Layer 7 of a small transformer language model trained on English Wikipedia (11 layers, counted from 0, width 64). Numbers have three digits each and are written without spaces.
Take only the direct path to the model's output, skipping the later layers: a vector added to the residual stream pushes a token's score in proportion to its dot product with that token's output vector.

Output vectors of the tokens that the questions are about. A number n stands for (n - 500) times 0.0056.
"et": 384547574570478500544464478530524486435440512641580686377431411446442353272615629785656803365605400564413624500461512454432448525527428517510466363467545626561456339482423466624356495512644435
");": 465299433756623277509471505369488687513460636556500492418429395511561711286645452627485333642248503485451463465291524497742315670335508560500544476442465634316370387435618594623245714589446359
"ane": 297512577691603494515485512500501594543366346350411611426407464351524225414596431668529549637503415264527333642533639338469422402247457608418503427377460424426522491430435421642339620440461368
"ement": 364406498599672472724480445755489556471292585397529284438697410287641155326637525624566668578723504347583487633442360418735248566470536669975551476244359541277510431526798249548443444433361446
"aux": 404497485424483462641438484461498707564491438486527507449647422295377329201491428729487645570548374343644396374465514479460423603459559609489574383385412452457654560506563739813304471395476418
" were": 375505514519477372579500337515514494564528496368443394417488503352419581510582701550345399517526533402422430562616371559555492554415535607444432444579508554571663419355533328643513661452598604
"7": 629364453330554554376439576521498432518545409527547582350452431597674565554512375491539405521568557441559545473583382457538576388555553407568474596617458545540474367459536485429507535553545469
" P": 500503530485538531511541454546522432468437438403436488567375411605567576568422455498457442388487467562403475567443537503466408517531493491510514510442540516551505516490403480528567523495490546
"hr": 491568445513676412490436410615509345543512469369518488505553490503265522316579611591436519617522510324460404489460548387482337521561594522779517369490455526517606560295482546599396541460634411
"ers": 361497570563438415352499372473501541676525427677394546373521551613329278379351760572581529430577252400424507463594462500574190530414384520597472489309543583518557418418663356563474678413639308
"ines": 405480558692676393569496312418492366547531447294612466456637445429426260264400644623602696489601428400504421431659463396474562462209679767571453467247484579380331467306482448557336539345439433
"lies": 291466401471627582458438315602461533313565506324511434348837603160321454468662716593673781504552290614576329410424612538445445504421463706308607423338410534446685357375706644374334563483315452
" W": 517518518446607513560532488464514407484460433510473488574441498544506515498496452404468388373490519562483465572495574503444471519598439540433504561449543589525587494497372531436591491512592533
"tt": 369493446550454435557443474490513645651606428627585435529628538290275496223494886524514634507357688423525404431415593387507442628625586631717512433401382598413628617349493758657356602536531419
"4": 650346463359447558446453547561498580537570478571515554435500589610585581559437462449538399481478622411513537392658381458629514419554550414471571603563444512539526450421554452403443488562561436
" E": 497467533445485537472525485573530546462507368440521456560410518571520498524449479341515481413467465560489471504459503506411498532467520454479481515472550486511466478454422480579617492534456550

Output weights of attention head 0. The head adds the sum of these rows, row i times number i of z. A number n stands for (n - 500) times 0.001.
o0: 491623417604523471474502630383432573642541315181511513704355109354480296535464613499538485424750618437724530611627428567604496529579335686465402419549541699459424198332144549379210407718126458
o1: 367537679460667573535400608754412567246419532364425757602543528297504270402197330433524386460709362483521450554612432528565385744486884653344441674483441570402778377214591399701643546273505413
o2: 759616594650386506329486473578580582494459551320663641557305489549462675244376794542745390435418378414465483657508638372433293500453449357305424628423412440586628607369331492727609397781482548
o3: 661491541823541299392562538454413244602584532388441459441475771394344454461347200368429465224378350177345504443658454458494756588425318798321482558608447644432464548595376475441704438425879297
o4: 684391576277227416734404234491389747580621709358555583454410742313394618735351684580493510392378320465409509376381415478474660445651740620628666445321601806465611373350296570588456580449490514
o5: 343503598547534415524294545571608302642613453535680602569522499436608487317642388545684698437088251507477574566426344344556338571704515580727614518721693579468363660384502634427325477438488683
o6: 478524549532763611266458468594364715208438654681688411472565694515329238498662856639604697303353676500546698556768626602651563542761303637529547588617523538438517562621522621618476416640548489
o7: 339540500785493519387515584493547530708419831547227709711688332460497339583366300977336482462490444606164322608367534499392552601563393633614442457517561658604500623623598321571392381574483683
o8: 435747572297750567156407369512474645521382345717676641611588312564439712813385416550538250433653386601381581387431482471525827368452614622570694494561460604541428614410417777512437504381679450
o9: 481427492388745602721442525529361436429570661378390623690385464488478349604243492464449652292375495505706607316582545249441553326426561516460581417516596632350257321765350516560679376469327626
o10: 532355525480638619210628431350564628554696375292463502657444575605619337576500447531460247761389504250618478747241420690596482489600495502549800673640699650674530539650413500361676429636753628
o11: 372343487458260447403530789663579629636321352737746523609811386515390452543642496066500528573387685454628236693399486518321717412705518617407312391504549621395601443474276427868627622405531515
o12: 613638355737554559804410726585589762397512511461579458520538583331301405808525511321612340718595654490212472525627463500476407614608518327540610370562568331565253571373504241336499293522632547
o13: 133478659672460332469533434701444241430720551659433548313547466532267680563359623495330381736495604568662509536476340452506404445730526588396635396525399626662817429658444388506588390666384628
o14: 219554280407612568351451557558505737401677448415483450495499457557460369551408484385689774557296370607385497453451558468245397415553367378429414163747422521725583413437410627416526612278576376
o15: 485660515128336628764560651448510260469558586599409476545458590643304260309669432592363602670597486520553428575511729571394749494514347551424491423520494560433674717193304508171404469505609412
o16: 284589522604334506693589475585459611632563702503369463580341454537221419870524285521545489382223333477654557664788441517788570466344528442454629646605473356532490691364361474609608464525160551
o17: 393552455197474492521391509344593704439541465635670667489398360263509284449709189622549495599412454238553555330839523611478499663396512492114528433439525466445608591830567324514421432669557446
o18: 331572449365532327510673449167408461525634614782541270655715427259504373297276763463587385652453467694465468488436329663558393540453425539254347592669492336701330520533249558442625401419567600
o19: 683633561457501391599536593495498396374283739345511473478497173389759535602670519582490444582419507505392642856474380433667604405340431345521431375792269536454457465575542589565629638479635404
o20: 509440501368516668826507330563549476518364291753310285575382264650562412420334592358283349374458414306277626414768593413727352663563272543536584512534602624629581574583367408579412654462586554
o21: 543556580707622626778406416505458274607449458360520520503558483567235554731732375581547353639561696483685466390414692682582358518471537308228611528292520461528618366589094902783363591312573448
o22: 516330503406358529331336557620391622503553610410293234414571635386776626611434282699412646317588635700575475354574513489476356570733261324477460559625509667498602450465220471662399535436508558
o23: 502492527485480403407459299444484493278597535355633330570657331606169504626577334358405722485767395462447421415383374457229363519453420675629543526649618490536618717636538660632527623610345575
o24: 491418717638137507448544525414414922460462526669197634452297547453399615368573500508463476532607532595627372376464692599504438435595566701463655542737484284594208497584482578504434341544445467
o25: 503538564576231441390432413504430468598609328326670731450575561666461469355298467491285572504658524353335517395697501785631603561302561255560337260550606530638315596505604611816531480544569615
o26: 441527269565664737515362425320347548820589529496528449336435543470547337285546445466663462574561481459543367779590684247554553417566679604614649402498160515544569449650269485649366563573582550
o27: 714438431381523601460402428508553579547601377314438534628721589275382550179804445394339397553242749815396520522550597421376709661417453350553548682542564552742557443486605534609607306472233396
o28: 189513428475443593796444215384433468377458128511713576521310659467672663528547241741434607428595527747348586766293471490463488568682439562150479418609415562418247468457474368624673422654410405
o29: 496515667503555505415442519471529533625498628383518234314578469657548480522371361668578123246349771629737441429594574548202583521351691609363529278628546394420431672305635435425663529419476590
o30: 446654690361622616428410776571500500482380329639258211362157706362490444392644647492405398250558395451647410742289433570422500652389697462585488276468598670490400506501457497657433515569574646
o31: 476561349516464352664502562343466746591364316399403785444586639575414661261633635573384257265449475337468657605574651661340306538680451269636504462681522689459483455625417608104637682285265552

Each question shows a token from some text and the vector z that the head gathered there. A number n stands for (n - 500) times 0.011.

" |": 511497510518463502487546528485448510453483584471529530452502554575504397458394409492520461547471
Which two tokens does it push up most, strongest first? "ane", "et"

"\n": 518498504504486522518542534441464473489475537472454508495475546560453421488428385502541504542447
Which of these tokens does it push up most? "et"

",": 574609513549552442447573504710304620432525709575410597565543442487495418396620436391589628467428
Which of these tokens does it push up most? "ines"

" of": 507505560446453530548531521483498557451519537466473559451476553560478445442495387506487504546458
Which two tokens does it push up most, strongest first? "et", "ers"

"0": 624663542607505433549481741305681433375596610820569260578461808652501391340354440406557588586543
Which of these tokens does it push up most? " W"

" (": 516476524468511539546522478463477522474493551446474544506486544569446461453477464530502509557464
Which of these tokens does it push up most? "tt"

" refer": 649610449453525649572506432492538394448480653510689408426631442742529344304565587555556312650463
Which of these tokens does it push up most? "ane"

"4": 412605534475603454629301607419716378538507448509555505162572684264625347593534241585416586518469
Which two tokens does it push up most, strongest first? "4", "7"

"ero": 528501481509523534499511502458491464455481557457498495467482533580467434469465420517513488567457
Which of these tokens does it push up most? ");"

" p": 501540467479416535525569528416534438515413579491478476402515584530446414497414464495471558512440
Which of these tokens does it push down most? "tt"

"ja": 668572544485487468558568604431656223418710652660501123453607612636421595198375447577384511644571
Which of these tokens does it push up most? "hr"

" pop": 509531474523540557499542486456475451448516536436484523488490547577449462498439392527509482573478
Which of these tokens does it push up most? ");"

"2": 494548481451499513483451480453553600575473580446547530420502515468473436486488446525467559547390
Which of these tokens does it push down most? "et"

"5": 499537467479417538524567526416533437517410581490477476399515585524446414499413463496468559511442
Which three tokens does it push up most, strongest first? "ement", "ane", ");"

"8": 523550416342373386515291563351772306493252546560443320333663617430391190270519599452437555472332
Which three tokens does it push up most, strongest first? "7", "ement", "4"

"es": 630407653502456505483557543243665503308452672513606430486523606259496375300641379363433686752269
Which of these tokens does it push up most? "ers"

" Merc": 496492510468522504529519476448531460439470537436468514492469540560429455468472432532520506490486
Which of these tokens does it push up most? ");"

" ": 499482517470511540544513476467488525479475556455479542486487547549452460460478461532496506547461
Which of these tokens does it push up most? "tt"

":": 519506488524508524501516504457464485466494544457498521488489523581480420474430413512526480552455
Which of these tokens does it push up most? ");"

"'": 504447371529545508533562501356613519581575620666498447483617602498525392477475351404579553586385
Which of these tokens does it push down most? "ines"

" which": 514514484513523522509510499462471478475490545450464527489476522570446432477459410516518489531454
Which of these tokens does it push up most? "lies"

" an": 519511497528503548540504491460467467472482563463474537487486532571435460488452422522505497536449
Which three tokens does it push up most, strongest first? "lies", "et", ");"

" USA": 872815715544557372641338663559761393378474695370567568680450455438276607470758435525484486597242
Which of these tokens does it push up most? "ines"

"sanction": 503518492500509520532515485470475475448488565467455519507489543585441468475455457510510487528473
Which two tokens does it push up most, strongest first? "lies", "et"